Layer 11 of a small transformer language model trained on English Wikipedia (15 layers, counted from 0, width 128).
A neuron's activation on a vector x is SiLU(gate . x) times (in . x), where the dot is the dot product.
The model reads these tokens: "ring" " inst" "ead" " to" " sur" "f" "." " He" ", T" "ak" "ak" "o" " and" " some" " of the" " other"

The vector x that enters this layer's MLP at each token. A number n stands for n times 0.042.
0 "ring": -18 0 -8 -4 -25 18 26 26 4 -12 -16 -8 -7 -2 -5 -12 1 -7 17 11 4 8 2 13 4 16 23 7 11 -6 10 -6 28 -7 13 -8 21 7 21 -2 5 -9 -13 -8 -16 -12 3 79 3 -8 -5 -8 -3 22 37 1 -19 -1 3 -10 19 2 -12 -8 -16 8 -27 -35 24 -12 15 -13 21 -53 16 0 -17 5 4 -1 -14 9 -5 -4 32 10 -25 6 22 -4 -24 10 9 0 -7 -5 8 -3 -11 6 35 9 13 -3 19 -3 -10 -4 29 -1 -4 7 7 -77 11 3 -6 -7 -18 -8 1 -17 18 -15 -7 7 17 -9
1 " inst": 3 -31 -5 6 -25 -29 23 43 3 -43 -20 -10 6 -14 -13 -16 0 -6 33 -4 -11 -13 -6 6 -4 27 -24 13 -19 -13 -4 4 -20 -10 5 9 -62 3 -18 1 -8 -4 43 -11 -1 -5 -51 56 -18 14 28 -5 -19 8 17 -17 -18 15 -13 -10 17 -8 -17 -12 -3 -3 -22 -44 9 43 10 11 29 -33 17 53 1 45 -20 3 -28 28 30 14 1 2 10 -14 9 -6 7 16 35 20 20 -2 -3 -7 -14 1 8 18 15 -9 -26 15 -15 5 24 0 -2 -4 6 -13 26 -15 -17 -22 -31 -27 35 -5 8 -38 25 22 19 28
2 "ead": -7 -36 -5 -8 -42 -14 25 21 10 -8 -13 -35 -27 -6 24 1 -30 5 12 46 1 -7 3 29 16 16 -7 12 7 3 1 -15 21 0 -8 -6 19 13 -1 16 25 2 -7 13 9 12 -1 24 -24 -23 -24 -7 -1 17 30 -10 19 34 -7 -3 18 -6 -45 -9 6 11 1 -69 22 0 -18 -17 24 -57 9 -8 -6 17 4 5 19 23 0 4 2 18 -20 2 10 9 6 22 24 -5 23 6 -6 -15 2 24 14 2 5 4 -12 1 -2 -11 -13 4 -11 4 5 -79 13 0 -24 18 -8 -19 -3 27 31 -13 5 21 16 -1
3 " to": 10 2 -3 -4 -62 -27 24 15 -20 3 -21 -24 -24 48 -14 -14 -12 -1 14 16 -6 28 12 7 28 -1 -6 27 2 -10 38 -41 1 -15 -15 3 -14 20 17 -7 1 -23 22 -18 8 -13 2 8 19 -37 17 -4 -27 18 26 -21 17 5 9 6 32 -1 -17 9 -12 3 16 -45 11 3 34 1 11 -35 9 19 10 17 9 1 10 9 -17 -19 -3 42 -5 31 -4 9 11 29 27 -12 -42 13 2 2 24 17 12 9 18 1 -3 2 -3 6 -14 -7 -35 -3 0 -74 17 -4 6 12 8 2 -18 -7 18 -10 -17 -17 15 0
4 " sur": 16 -6 -35 -8 -23 -5 -3 35 25 -12 -30 -1 -1 39 -3 -17 -5 -30 -11 -27 21 9 12 2 6 -25 0 21 -3 -12 48 22 -11 -24 -27 1 22 27 -24 8 -2 22 27 18 4 6 -38 16 7 -28 9 -39 -45 -11 27 -5 -13 -24 47 -11 -3 -13 40 -2 8 -9 12 -45 19 0 30 -25 -4 -47 44 15 -54 18 7 27 19 23 -16 20 20 -5 27 -8 26 15 9 17 -4 -6 -15 -1 15 -23 4 -14 -13 42 -3 -12 -23 -3 31 25 24 6 40 25 -2 9 -36 24 1 9 -38 -11 11 -16 -8 -28 13 1 13 -2
5 "f": -17 9 14 0 -56 -14 0 25 -17 -39 -17 -26 10 48 0 -74 6 -13 -17 41 23 -14 10 -6 -9 -2 23 -16 -17 -56 9 -2 -6 -34 15 1 2 27 -7 -19 22 -21 43 18 -6 7 50 14 -15 16 -17 -11 0 16 9 14 -16 -7 -1 -30 -25 12 -19 -19 24 15 17 -18 4 -12 28 -9 -3 -30 31 56 -31 2 -12 0 4 1 -31 25 15 13 -16 -5 1 -53 -7 -6 22 20 -13 -4 -3 1 35 -8 36 26 -17 16 20 6 -4 -5 -4 -15 -9 -15 18 -25 -20 -6 -15 11 11 -4 -3 -16 18 -18 -23 30 8 -18
6 ".": 36 -1 -10 18 -60 -5 3 12 3 0 -21 -30 3 23 24 -6 5 -28 12 -8 12 -3 -9 2 15 22 4 25 -3 7 50 24 30 -11 -14 16 0 16 12 -3 15 3 -6 10 17 -20 -21 28 6 -4 4 14 4 16 24 -15 -3 -41 15 -24 1 -4 -7 -13 5 3 1 -53 -16 -29 -7 29 15 -28 19 12 -23 0 -15 -27 10 -12 36 -19 15 -3 15 31 1 -29 -16 1 3 16 18 -13 24 -15 -10 23 5 12 -3 0 -12 12 6 -9 14 -2 -16 -15 17 -69 -5 3 -47 -12 14 -7 -1 -33 -5 -12 -54 4 -3 -1
7 " He": 23 -15 16 7 -27 23 24 16 4 7 -9 -38 8 31 19 18 -14 -8 -11 -33 10 -10 12 18 9 -6 -22 22 1 -5 12 -29 34 8 -25 8 -28 8 26 -2 24 -1 2 7 -19 -2 3 26 -4 -40 51 29 -22 32 5 14 20 -22 16 -22 0 -13 -25 6 20 1 23 -29 -12 12 -9 -8 34 -44 -2 20 12 12 19 -10 32 28 32 -4 -33 1 32 15 35 18 -10 10 -28 -33 49 -38 -16 -9 -14 -31 3 -1 3 -1 -16 40 -10 -12 -17 26 -56 2 15 -39 29 15 0 32 -15 -12 5 -2 18 -25 9 -8 36 3
8 ", T": 37 6 6 -12 -2 -7 1 27 -29 12 13 3 -19 20 -4 -2 -28 0 -31 -6 -13 -13 36 25 2 5 19 -15 -13 -18 0 16 -20 15 -51 -16 -14 23 32 0 22 -15 -17 -11 -27 13 12 30 0 -52 3 5 -8 8 -7 21 -4 -23 4 -2 -23 -14 -18 13 -6 3 40 -7 20 4 -9 4 -24 -75 27 13 -16 3 -15 15 5 10 17 0 -10 -12 13 38 19 -10 6 12 -35 43 36 -11 -15 -21 19 0 4 -7 -13 -10 -31 17 -18 -27 24 15 -56 -4 15 -41 16 -13 -8 -18 -24 -31 -4 -21 1 16 -27 -8 -6 -11
9 "ak": 12 24 -8 2 19 24 37 7 5 40 -14 -8 20 -6 6 10 -8 -1 17 -22 0 -10 52 36 17 -1 -16 -15 2 -8 11 -21 2 7 -51 13 36 13 -17 -29 0 -3 4 -10 12 11 19 59 7 -17 5 10 17 -9 -18 18 3 11 -40 -4 12 5 -12 14 30 6 25 9 18 3 -8 -2 -34 -52 10 -6 -47 -19 -23 3 14 39 10 -9 2 5 -36 37 1 -5 -12 -7 -18 15 3 -13 7 11 23 9 -7 -25 -20 -16 -15 25 14 -4 30 11 -33 -42 20 -25 2 -2 -23 -17 3 -5 -6 -42 4 33 16 7 7 2
10 "ak": 11 10 1 -3 13 23 29 -1 10 38 9 24 21 21 4 -12 -12 -21 11 -3 -1 6 31 28 11 3 8 -24 8 2 15 -44 32 11 -38 6 14 6 -17 -6 9 5 -9 14 18 17 7 68 13 3 -21 12 4 -9 -12 0 9 5 -10 -23 28 0 -29 25 15 -11 -2 51 16 -3 -9 -6 -31 -47 2 2 -34 -16 -15 -19 -3 42 6 -19 9 1 -27 26 3 7 -7 15 2 -3 -11 -20 -1 7 26 11 10 -6 -10 1 -10 30 18 -12 16 31 -38 -32 24 -36 -1 -13 -10 -25 -6 -3 -28 -48 10 8 -5 29 7 3
11 "o": 6 9 2 10 -5 4 32 8 2 29 -1 20 6 23 -10 3 -15 -30 17 -3 0 9 1 8 2 -10 21 10 2 23 17 -57 16 27 -26 -4 -21 -2 -3 -3 45 8 22 -8 -15 -12 2 71 2 -17 -10 18 -19 -8 2 17 12 24 25 -12 7 -14 -31 16 28 -10 -5 29 28 2 -34 25 -10 -32 -8 23 -19 -18 2 -29 13 37 6 8 10 -15 -3 21 44 20 -5 -6 0 -4 4 -11 -6 5 25 16 5 -32 -4 1 17 38 2 -18 -10 45 -32 -10 16 -51 -2 -43 -17 8 0 5 -12 1 1 8 11 15 8 9
12 " and": 44 7 -2 -19 -29 12 19 24 -11 18 -10 -3 -35 1 -25 -16 -20 -20 -15 -32 6 -16 3 19 -24 -17 -6 -11 -41 3 35 -26 8 -29 -32 -12 5 34 58 2 8 -9 36 -19 -13 -10 -25 6 -11 -38 5 -20 -18 21 -4 -7 29 0 -12 -8 -1 -38 -26 20 44 16 21 -7 -13 20 -7 20 0 -46 5 44 21 -9 4 -4 22 21 12 -4 10 27 8 10 2 28 -7 17 -9 4 9 0 -10 15 34 38 -10 4 -8 0 -24 18 -24 -13 12 -16 -38 13 20 -64 32 -14 -23 -10 17 -5 -2 -25 22 -5 -9 10 -18 15
13 " some": 15 -27 21 -25 -46 2 43 8 -8 -4 1 -16 0 -44 -9 4 12 -17 24 -4 15 -18 -3 38 -17 6 -25 27 -7 -23 16 -32 12 -10 -33 -14 -1 31 18 -6 10 2 11 -8 5 -4 -15 6 26 -3 10 7 -13 32 3 -8 -1 8 -25 17 29 -7 -2 -5 13 3 33 -16 -1 -9 -3 12 4 -34 13 11 14 4 -10 2 28 60 -6 7 -9 4 11 12 42 -9 -7 -6 -42 -1 28 12 -17 -21 50 19 39 3 -23 1 -23 7 5 -2 3 -11 0 37 14 -71 14 -26 -12 -21 -24 0 19 -17 13 -28 -19 5 -9 -18
14 " of the": 12 -20 22 -9 -76 12 34 24 7 14 2 -18 16 -1 -15 7 15 -7 8 -38 -13 4 2 8 -16 -5 -26 -12 -4 -11 20 2 -9 0 -9 -14 7 12 34 1 -1 -2 11 -28 4 -17 -2 20 -4 5 15 19 -7 33 -11 -3 -6 17 -24 22 13 5 -13 1 9 14 5 -18 -10 -17 13 -7 14 -5 -3 12 17 5 10 -12 10 41 -1 16 -15 -17 0 17 26 -7 -25 10 -10 -12 13 -10 -12 -16 20 12 2 13 -14 -2 -4 7 15 0 39 4 -10 19 -4 -94 4 -13 -17 -20 -14 -14 11 8 6 -2 -19 -1 -7 4
15 " other": -2 -50 22 -6 -56 10 41 34 10 7 -39 -2 -12 -4 -6 8 4 0 13 -19 -4 3 -14 4 -4 -31 -34 4 -7 -16 10 -11 9 7 -19 -22 -11 14 29 6 16 -1 -23 -1 4 1 -4 2 0 11 -6 4 -18 12 -13 24 1 34 -12 19 16 -4 -7 4 11 10 17 -36 -15 -9 20 -8 29 -19 23 -10 18 21 15 -18 35 16 16 22 -8 -7 -14 28 22 7 -29 9 -31 -14 42 5 -8 -19 13 -2 22 8 -12 5 -23 8 12 -8 17 -9 -10 -14 -6 -81 -9 -3 -26 -34 -22 -3 -4 16 -15 -8 -34 -24 -10 -15

Each question shows the input weights of one neuron of the MLP. A number n stands for n times 0.0094.

n114 gate: 1 -24 7 28 -6 12 17 1 4 -13 23 17 7 -17 20 2 30 -12 -33 11 -19 7 -38 12 21 9 13 28 -7 -11 -40 -7 16 33 -7 3 -9 26 29 2 26 17 19 -6 -11 -2 -4 39 19 8 10 23 23 10 19 -33 13 -31 19 -15 20 -16 26 -31 -20 -18 -22 3 11 -26 4 15 17 -20 -26 22 -7 -6 -4 -2 -28 -19 -14 10 16 -5 -2 13 15 -15 1 13 35 -36 -34 10 -12 1 -14 33 4 -8 -23 -19 6 -21 13 -36 -4 -10 -29 2 -17 12 -10 7 -4 -43 -12 27 2 1 -10 -4 -18 17 6 -32
n114 in: 4 7 18 23 -37 2 22 -28 -19 11 -20 17 -1 14 -3 14 -1 -13 29 20 -22 15 -12 3 7 41 -33 4 20 7 28 -21 -6 -2 -22 2 13 -21 25 0 -32 15 -32 -23 -11 -5 -34 34 -22 -11 -31 9 8 -22 -10 -11 -1 22 -3 21 -10 -3 1 -19 -8 34 10 -22 -28 -32 -30 15 6 -12 1 18 5 3 12 -16 -2 -3 25 6 -23 -3 5 -3 -13 22 -7 -14 25 -45 -41 -18 14 -27 -30 -4 -22 2 -5 -35 10 10 -2 1 22 -3 -18 -1 -8 -7 -24 12 -16 -4 21 7 15 4 9 -13 -15 -10 -19 -16
On which three tokens does it fire most, strongest first? 6 ".", 0 "ring", 11 "o"

n265 gate: 43 -13 18 -19 -5 -13 25 14 30 13 -5 2 -11 -39 -11 23 0 -11 -24 15 9 18 14 17 0 -6 -4 18 -11 -50 45 -1 14 -5 -20 -7 5 22 -28 19 8 13 -9 -15 -5 21 31 10 30 12 -9 6 4 20 63 -14 1 -35 -17 -6 10 32 -30 -7 -2 5 18 -10 13 8 2 6 24 4 5 -18 17 3 40 38 1 -7 -11 -38 7 4 22 9 11 -13 -6 -24 8 2 4 26 11 -19 -8 13 2 -31 -28 -2 -18 -23 -10 -27 -2 3 20 -14 -33 30 -20 -7 -10 29 25 31 -30 -29 -48 -4 -22 6 27 -3
n265 in: 6 0 -14 -6 3 -32 -18 5 15 -23 -28 -34 -24 -40 16 -23 -35 13 0 25 -11 8 15 -16 -22 21 29 -9 61 -2 32 2 19 12 3 4 -36 -41 34 39 4 31 -11 6 22 10 22 -25 -18 9 -48 28 -2 -32 5 20 -8 7 11 -13 -7 16 34 -11 4 -10 6 -7 25 -14 8 0 -3 -28 14 20 -8 -9 -29 -20 -21 -6 6 -13 11 9 4 37 1 -13 57 2 6 19 -35 -18 4 -33 -30 40 -24 5 -48 -5 -20 -27 26 6 12 -27 -8 -17 -9 -15 -28 -29 11 17 21 -34 -3 3 32 12 24 -11 12 17
Which token does this neuron like most? 6 "."

n479 gate: 7 9 -6 -3 -6 11 31 -6 -3 23 -11 0 41 -31 2 -20 -16 -20 -21 -2 2 -22 -10 4 13 -17 46 -13 18 26 -9 4 12 5 58 22 15 -21 23 52 -21 2 3 1 -3 -49 -20 -35 -10 -6 0 -2 -11 -18 15 -15 0 0 -7 14 -17 -3 9 -6 -22 -21 0 -12 -2 33 15 22 -22 2 -18 6 0 47 -29 2 -7 -51 -29 5 -23 30 4 3 -61 23 -35 32 7 19 2 6 -39 -18 -17 21 -38 -31 21 3 17 -15 14 -1 -17 -18 -26 9 -19 -18 29 2 -2 12 -23 17 -18 -18 15 24 -16 -9 -14 -4
n479 in: 16 3 10 -21 6 20 25 -34 22 15 38 10 8 -31 46 22 -39 -30 22 13 -4 -13 6 -19 0 -23 19 -12 -4 -20 9 37 1 -10 -7 -26 -18 8 52 37 -2 0 -31 20 -22 9 -4 -9 6 -31 -23 -17 18 -11 -22 -23 -5 3 34 -23 -27 29 -43 -13 5 46 -8 11 -1 -18 46 18 -7 -27 38 38 -4 -20 4 0 -15 5 3 3 7 3 41 -57 -6 12 4 4 -49 -18 -6 17 11 15 -25 2 26 14 -19 14 14 -27 -20 -2 17 14 19 13 6 -23 -3 20 18 -46 -22 7 -19 17 34 -10 9 16 -36 -16
On which token does it fire most, and how strongly? 12 " and", at about 1.9

n375 gate: 2 24 -2 4 -5 -7 -18 24 10 50 12 -3 18 -2 10 -4 2 -10 -9 0 -20 6 1 5 -27 15 32 -11 -9 16 -38 24 -39 23 -13 14 -14 -33 -8 -27 15 17 21 -6 6 2 -11 22 17 14 33 41 -42 -10 3 -47 -3 9 -29 -17 -5 7 -30 37 29 -4 -12 23 -21 8 14 -17 2 -3 49 -13 -34 -5 -7 1 -39 -1 40 -16 9 1 -8 -3 -31 -26 -23 13 22 -45 -10 -21 17 0 -11 2 1 12 11 34 -22 14 -15 19 -33 -23 -13 20 18 56 -4 11 0 -17 -14 -13 -43 14 -15 15 -45 3 21 6
n375 in: 5 38 11 23 -4 13 -18 -23 40 -33 46 4 -15 -40 -41 -34 2 -25 -1 5 13 25 8 -1 -27 23 -15 1 -14 -16 -14 -3 3 13 2 -9 -1 -16 -10 -13 -12 -7 30 10 16 5 2 -6 21 20 -13 11 10 9 24 11 47 9 -9 3 28 12 -19 -3 36 32 15 40 27 25 -14 -5 36 12 3 -11 42 19 26 24 -5 28 -10 -46 18 -18 8 11 7 -15 22 -18 18 -10 -20 -4 -12 10 -14 17 -23 26 -23 -16 -13 48 -7 -29 22 13 13 -33 -9 -24 4 -12 -31 -21 10 -18 49 -36 15 -3 -12 -1 27 26
On which token does it fire most, and how strongly? 10 "ak", at about 6.8

n500 gate: -9 35 23 15 34 11 8 -18 -11 2 9 -7 11 -55 -13 -1 -21 15 -29 3 -14 -7 2 0 13 1 -2 -11 62 3 -27 -14 22 27 -23 26 9 -2 -16 5 -20 -22 8 -31 3 -26 -2 3 -6 -1 -8 -13 10 0 -21 -15 -8 -29 11 11 17 -15 -14 4 48 31 4 2 30 17 3 32 14 -9 -4 2 -23 6 4 22 4 -31 -25 10 9 -3 -28 42 -26 24 32 23 -4 -40 21 -11 4 -26 19 23 -5 -20 -7 8 -37 -7 0 0 15 4 -3 -17 -10 10 -11 17 -4 -27 -17 -19 -35 -44 -8 8 1 16 6 -8
n500 in: -18 21 0 42 8 10 1 16 3 52 10 -30 -17 -47 -5 -5 7 -21 -27 -32 -26 7 18 25 23 4 37 0 17 36 -11 -4 -16 -10 -22 4 13 -4 28 22 2 -11 -10 9 -16 15 9 13 -14 -19 -51 9 -6 36 9 2 2 24 9 -17 13 9 -9 -3 5 1 -6 -3 -13 4 21 59 -29 -27 15 -12 -36 -14 37 -9 3 10 -15 13 26 -4 12 -7 -17 -6 4 -21 4 -24 -3 -14 -17 -12 17 18 15 -62 -27 30 9 11 -8 -29 -18 -11 -11 50 -31 31 -25 20 12 -41 -4 43 -13 -17 -10 -2 19 7 -42 14
On which three tokens does it fire most, strongest first? 9 "ak", 10 "ak", 8 ", T"

n100 gate: 25 -23 -10 -15 -37 -9 6 -12 -13 -15 -20 32 -9 -50 -23 -18 -25 20 -8 -4 -8 -17 -41 0 -4 -31 -36 -23 -6 -7 -22 -6 18 -24 31 21 27 2 -33 -7 16 4 -11 -3 18 23 0 -3 16 -1 14 -20 -32 12 -8 -21 7 -11 -29 16 34 0 -3 -17 -10 14 14 -28 -28 -17 -22 10 -7 31 -26 12 -16 11 8 17 -3 -21 5 -16 7 3 -36 -16 -23 6 -9 9 -21 7 2 14 17 6 -21 -6 11 36 25 14 -12 21 -24 24 -17 3 -20 19 -8 -12 2 12 -11 -21 -9 -14 -12 5 15 -44 8 -20 22 -4
n100 in: -29 5 0 -2 -23 0 27 -20 -9 10 15 -2 20 -11 -5 8 15 -6 2 6 -21 15 22 -1 -22 -36 6 -2 -7 5 54 -31 13 26 17 8 -31 13 43 -3 -11 22 7 -11 7 0 1 -46 2 -6 -2 8 13 1 8 31 -17 23 6 8 -10 9 23 6 -18 14 9 -23 0 -14 7 12 -3 15 27 10 6 17 1 -1 47 31 -15 9 21 -2 10 -10 -5 23 -41 -9 -20 -3 -11 -7 -25 16 9 -10 -22 -10 -20 -12 26 -13 1 9 -1 -54 -35 -8 38 -16 -30 17 -23 16 9 31 11 -2 -8 30 -54 3 -7 -1
On which token does it fire most, and how strongly? 15 " other", at about 11

n281 gate: -5 -32 -3 13 17 -3 42 -31 -42 21 21 10 -23 -4 62 -7 -22 1 -3 -24 22 -3 3 1 2 -17 9 -21 11 6 -39 -46 -14 2 -39 -1 9 -20 -15 -18 -8 -1 43 5 9 9 -2 3 11 -8 -25 -5 15 -7 19 12 23 12 7 5 22 -22 30 -6 19 28 -40 15 -6 -8 33 30 -44 2 -18 -4 -28 17 15 -7 -7 -22 19 -8 27 6 29 7 25 13 0 16 32 -4 -9 7 28 -9 25 7 0 -37 33 -32 7 -20 24 35 31 10 -25 24 -32 1 -1 2 33 -15 20 -39 -2 -6 -1 5 -4 -2 9 7
n281 in: 8 -6 18 21 -26 -28 -26 29 -11 -10 6 -38 -11 17 27 -18 -13 13 -44 30 -25 -5 40 12 5 24 -31 -23 3 5 -22 55 0 -43 -4 -6 1 32 11 -3 6 2 -27 17 1 4 -14 5 10 -20 20 21 3 3 -25 23 45 -16 16 15 21 -38 8 12 -8 -4 -20 31 -10 -14 31 37 -36 43 -12 13 -39 -23 -2 -1 -41 40 -17 -7 1 -10 5 26 -1 18 -14 18 24 15 8 16 15 7 10 -33 1 17 48 43 -40 -25 -24 -9 -10 23 -4 -5 -2 13 34 -10 -14 6 26 -36 -8 -7 -16 14 -3 9 11 -8
On which token does it fire most, and how strongly? 10 "ak", at about 1.5

n348 gate: 2 -31 16 -5 6 7 5 -12 -24 5 15 52 -25 -29 -8 -37 39 -1 7 25 -6 -39 -18 13 -14 -6 -5 -18 -44 2 17 -17 21 -5 16 -6 -3 39 -12 4 5 -2 4 -2 16 -18 16 2 -52 -17 18 -18 -17 -21 -10 -25 -24 -8 15 -8 14 -16 5 14 3 28 -34 -44 0 -30 -27 -34 26 4 13 0 11 0 -3 -14 -12 20 -13 -9 15 17 -7 -11 -5 -21 -15 -11 7 -10 11 5 -14 6 -4 41 13 -5 26 -10 -3 -14 -14 3 -5 35 -1 9 -7 26 9 39 24 -4 -30 33 3 32 9 -12 -1 15 31 3
n348 in: 1 -37 -27 -20 -18 27 2 33 -30 19 -37 -25 10 -20 21 -5 31 3 45 -23 -21 5 -2 2 -16 12 -31 24 -21 -39 -27 19 -4 19 14 -23 -16 -14 20 9 5 -20 15 -34 -10 12 -5 2 19 -6 3 7 -9 11 -26 -1 44 -7 -12 -22 6 19 -38 7 35 24 20 27 6 31 22 -13 -28 28 -6 11 2 -8 -4 17 -9 -2 -6 3 -9 -10 23 10 3 16 -1 10 -5 10 4 -17 34 42 9 -3 -8 -5 -22 17 -3 7 -6 19 -9 -6 16 1 -32 -4 -3 -25 33 -9 5 -11 -14 -5 16 1 -15 -22 3 14
On which token does it fire most, and how strongly? 1 " inst", at about 4

n59 gate: 2 5 1 -31 -4 0 20 13 11 9 -22 -1 -8 -43 -12 33 19 -9 3 -8 -9 37 -6 -36 -8 -11 1 34 -23 2 -20 -4 -11 0 -19 -4 22 14 -2 7 16 -53 12 -5 -2 4 -2 -54 14 -8 7 11 6 -1 21 5 -9 5 -7 20 -18 -6 -21 -9 34 29 -17 15 3 -23 -16 26 7 19 1 -5 -15 16 -13 -28 1 -26 -16 1 -43 11 2 8 -10 -46 20 12 -34 -5 0 -2 4 27 -8 16 -7 -45 3 15 54 -5 1 7 30 7 33 -1 20 -32 -1 41 25 -41 15 -31 -4 35 -43 14 31 25 16 -20
n59 in: 19 -7 -10 21 -54 -4 0 2 23 11 -29 -9 -3 -7 4 -8 7 -13 34 17 1 -26 26 -18 7 -12 23 2 -22 17 33 -33 7 6 5 -17 21 5 23 36 -19 -24 12 25 -16 -4 8 0 -14 -18 23 -1 -13 8 -13 8 2 4 -24 -3 4 -19 9 13 -18 39 -12 19 4 48 63 -7 -40 17 39 -16 -6 1 4 5 38 13 20 -29 -14 5 -7 4 19 26 -5 17 17 -8 -17 2 -32 -23 -15 -3 2 19 15 28 43 -4 -6 -10 -10 -50 -27 11 14 22 3 -8 -33 3 -31 44 -33 15 5 34 -57 5 -41 -17
On which token does it fire most, and how strongly? 15 " other", at about 4.4

n76 gate: 1 -20 20 -8 -15 9 16 -12 16 6 -5 22 -30 -7 5 41 2 14 -30 4 21 -14 20 -14 11 -7 -26 -28 12 -2 -6 12 12 -18 28 -13 -1 21 -26 5 7 -12 -13 -21 14 -5 -26 -8 -5 7 -2 2 -5 -19 1 31 11 10 6 23 21 -9 -2 9 37 -19 -20 -8 -5 -16 -6 17 21 1 -1 7 52 22 -24 -1 -34 -30 24 -26 -15 17 -8 -6 7 30 25 -39 12 36 -6 -23 29 12 -34 3 -10 1 -6 -19 5 -28 16 1 27 26 44 6 4 -2 33 25 17 -23 -15 -3 -14 19 -16 21 -33 -8 2 -10
n76 in: -16 -20 14 -21 13 10 -15 -26 18 25 1 -4 -7 4 27 9 33 -8 -20 -10 -21 1 11 1 -7 -46 -10 24 12 45 2 37 14 -2 -4 -9 -21 -15 18 2 25 8 7 -11 7 -13 -21 -21 -27 14 15 -11 -37 6 10 16 -41 23 -8 17 27 44 12 42 2 -1 10 12 -23 -24 2 4 6 24 17 2 -3 -18 -22 9 -1 -19 12 -12 -18 -1 14 -29 20 -17 25 -28 3 4 -5 4 -17 11 -4 12 -12 -12 21 10 13 1 -4 -38 -5 35 -9 23 27 -22 -15 24 6 -4 10 6 -18 -1 -24 -22 12 -33 0 25
Which token does this neuron like most? 15 " other"

n291 gate: -4 -4 27 15 -7 -1 13 23 12 -1 2 13 1 -33 26 13 -28 -30 -12 3 -29 18 -54 10 21 -17 46 5 30 4 -11 -26 19 -16 -34 14 28 -21 42 4 13 -20 -2 -40 0 -17 3 23 39 -3 6 -3 5 24 -9 -5 21 -12 17 19 10 12 0 -21 19 -43 22 -2 -3 2 -1 -4 5 20 -1 1 3 10 46 -21 -10 -6 18 -24 -10 35 -18 -33 5 -32 4 16 -31 4 -26 -20 1 -22 -22 42 14 -18 6 0 -18 -17 21 -18 15 3 10 8 -5 22 19 -2 -41 12 51 -4 -22 6 -16 2 -16 -21 -18 16
n291 in: 39 12 12 -29 -13 28 -2 -11 17 14 14 4 -15 29 -17 -21 -15 -5 -11 11 -17 22 -28 -21 24 24 7 22 -11 6 -23 32 -9 -47 28 6 -24 5 0 -10 4 -18 5 0 1 -33 -17 27 -29 -64 6 19 7 25 3 43 2 -1 -12 19 31 13 12 -15 -12 18 -10 27 -15 18 30 15 33 13 -1 30 -6 -18 0 18 25 -15 0 -3 1 -22 -12 -7 -30 40 16 -34 3 -21 4 -28 26 42 46 8 -23 -8 -34 1 24 10 1 -14 -19 25 20 4 14 15 13 0 19 -46 -18 13 -2 -39 23 30 16 36 39 6
On which three tokens does it fire most, strongest first? 12 " and", 11 "o", 3 " to"

n55 gate: 22 22 2 6 2 -13 -5 -11 14 -6 8 11 12 -9 18 18 26 11 -38 15 4 -2 -8 14 -11 -25 27 10 1 4 -11 8 26 -4 46 0 -41 0 -8 8 -51 18 40 -35 -18 26 10 22 -43 -16 2 -12 -11 -5 -36 -9 -46 33 2 -44 -16 19 26 2 23 -15 6 -28 24 8 21 -7 -59 24 -33 7 -2 -22 4 -41 11 -20 10 -8 -8 -27 -26 -18 -15 -8 3 -2 -18 34 -23 -1 6 -17 -2 -22 16 8 -23 -2 29 -17 -2 -4 -9 25 -25 -7 -23 11 25 28 26 -9 35 5 -8 -4 -37 -17 47 1 9 -52
n55 in: -7 52 0 -28 -43 44 -18 -19 -3 -23 -12 -21 32 -22 14 17 -12 16 -5 15 38 21 -20 5 7 -3 -14 -4 16 -9 -67 -19 -22 19 -14 18 1 25 7 -18 -8 -6 -22 -31 34 12 -7 -5 2 -10 5 0 25 38 17 -34 -3 9 11 -10 1 -26 23 22 27 24 1 8 8 -25 -5 -16 25 -10 -12 48 26 39 -2 -32 0 -8 12 1 -10 1 -2 -12 2 5 -19 -20 -20 -4 -5 20 12 31 0 -34 35 42 39 11 -26 27 -40 -51 -1 -14 -20 -36 44 -14 -6 49 26 -14 19 34 -27 -27 12 -9 54 -7 -9 -34
Which token does this neuron like most? 5 "f"

n165 gate: 43 2 -7 -2 -17 7 -24 -24 7 2 20 -10 0 12 0 11 9 11 -6 -1 0 -23 -36 -4 19 -2 5 24 -8 7 13 22 5 5 -3 10 30 5 -17 -14 -5 1 20 -38 -12 -23 -6 -1 -6 49 17 6 8 -4 -10 27 -5 20 -33 2 -9 11 6 21 32 16 -19 -24 13 -33 -21 52 21 -57 7 14 24 24 -14 3 6 -8 -17 -11 -2 -1 10 5 -4 21 20 11 -24 -32 16 -3 -6 -18 12 28 -21 -1 7 -14 -3 38 5 9 -4 21 -26 2 -4 -1 21 30 6 -12 32 27 -16 24 4 2 -31 -28 59 -2
n165 in: 4 -4 7 9 7 -12 2 17 23 18 30 8 -19 1 9 -16 -2 10 1 -2 26 -10 -22 2 20 3 -16 9 -14 -30 12 -9 22 -21 0 -11 -14 4 1 -7 31 -33 -17 -13 18 -23 14 -55 4 -15 -54 2 27 53 34 -4 9 -4 -16 12 -26 12 8 -12 14 -7 10 18 33 -23 29 6 3 -24 26 -27 24 4 12 -19 -25 28 -22 -20 34 -25 -12 21 -50 -3 -18 -4 -31 15 15 -12 11 6 -15 19 8 16 9 -29 28 -2 18 16 -4 0 -4 -6 15 28 17 3 0 9 -17 -36 18 1 -29 -6 -5 -10 11 52
On which token does it fire most, and how strongly? 6 ".", at about 2.5

n381 gate: 4 -16 -20 -9 12 34 46 -27 -2 18 3 -3 -7 20 31 -4 -23 12 18 24 -55 -13 2 1 -3 -22 10 6 17 3 9 1 12 -7 -18 -14 5 18 -8 6 11 -2 10 -26 -3 -4 -18 18 36 2 -34 47 15 4 -20 -61 -28 -30 20 -16 -3 21 0 -8 -13 22 12 8 -20 2 -26 -17 24 22 -21 15 -38 15 13 33 8 6 26 -4 8 -38 -42 -15 -15 15 -14 8 21 28 -25 15 25 6 -18 -22 -18 -3 -5 10 -1 7 -33 -1 -36 20 -19 -18 1 -25 32 3 -4 19 -3 -11 12 10 -31 15 -17 -5 -6 -10
n381 in: 39 18 3 -12 22 22 1 0 0 -27 -34 2 -25 -2 0 20 -26 6 14 9 -14 16 11 -1 12 16 -16 21 24 -19 24 -13 -28 24 -12 -9 33 12 -7 -17 15 -11 6 -38 3 -25 11 4 -27 -4 -15 0 3 8 -8 1 -13 6 0 -4 -23 31 -6 -10 -1 5 -13 18 -12 24 5 -17 -7 -21 3 12 -42 -20 -1 26 -21 -17 -8 19 -18 -48 -58 22 -8 -7 -18 2 1 35 -31 34 22 -44 -37 -30 19 2 -20 -17 8 12 -7 -10 -13 36 2 9 -21 34 -15 0 17 -15 35 -2 -6 7 -2 -19 47 -11 -1 5
Which token does this neuron like most? 9 "ak"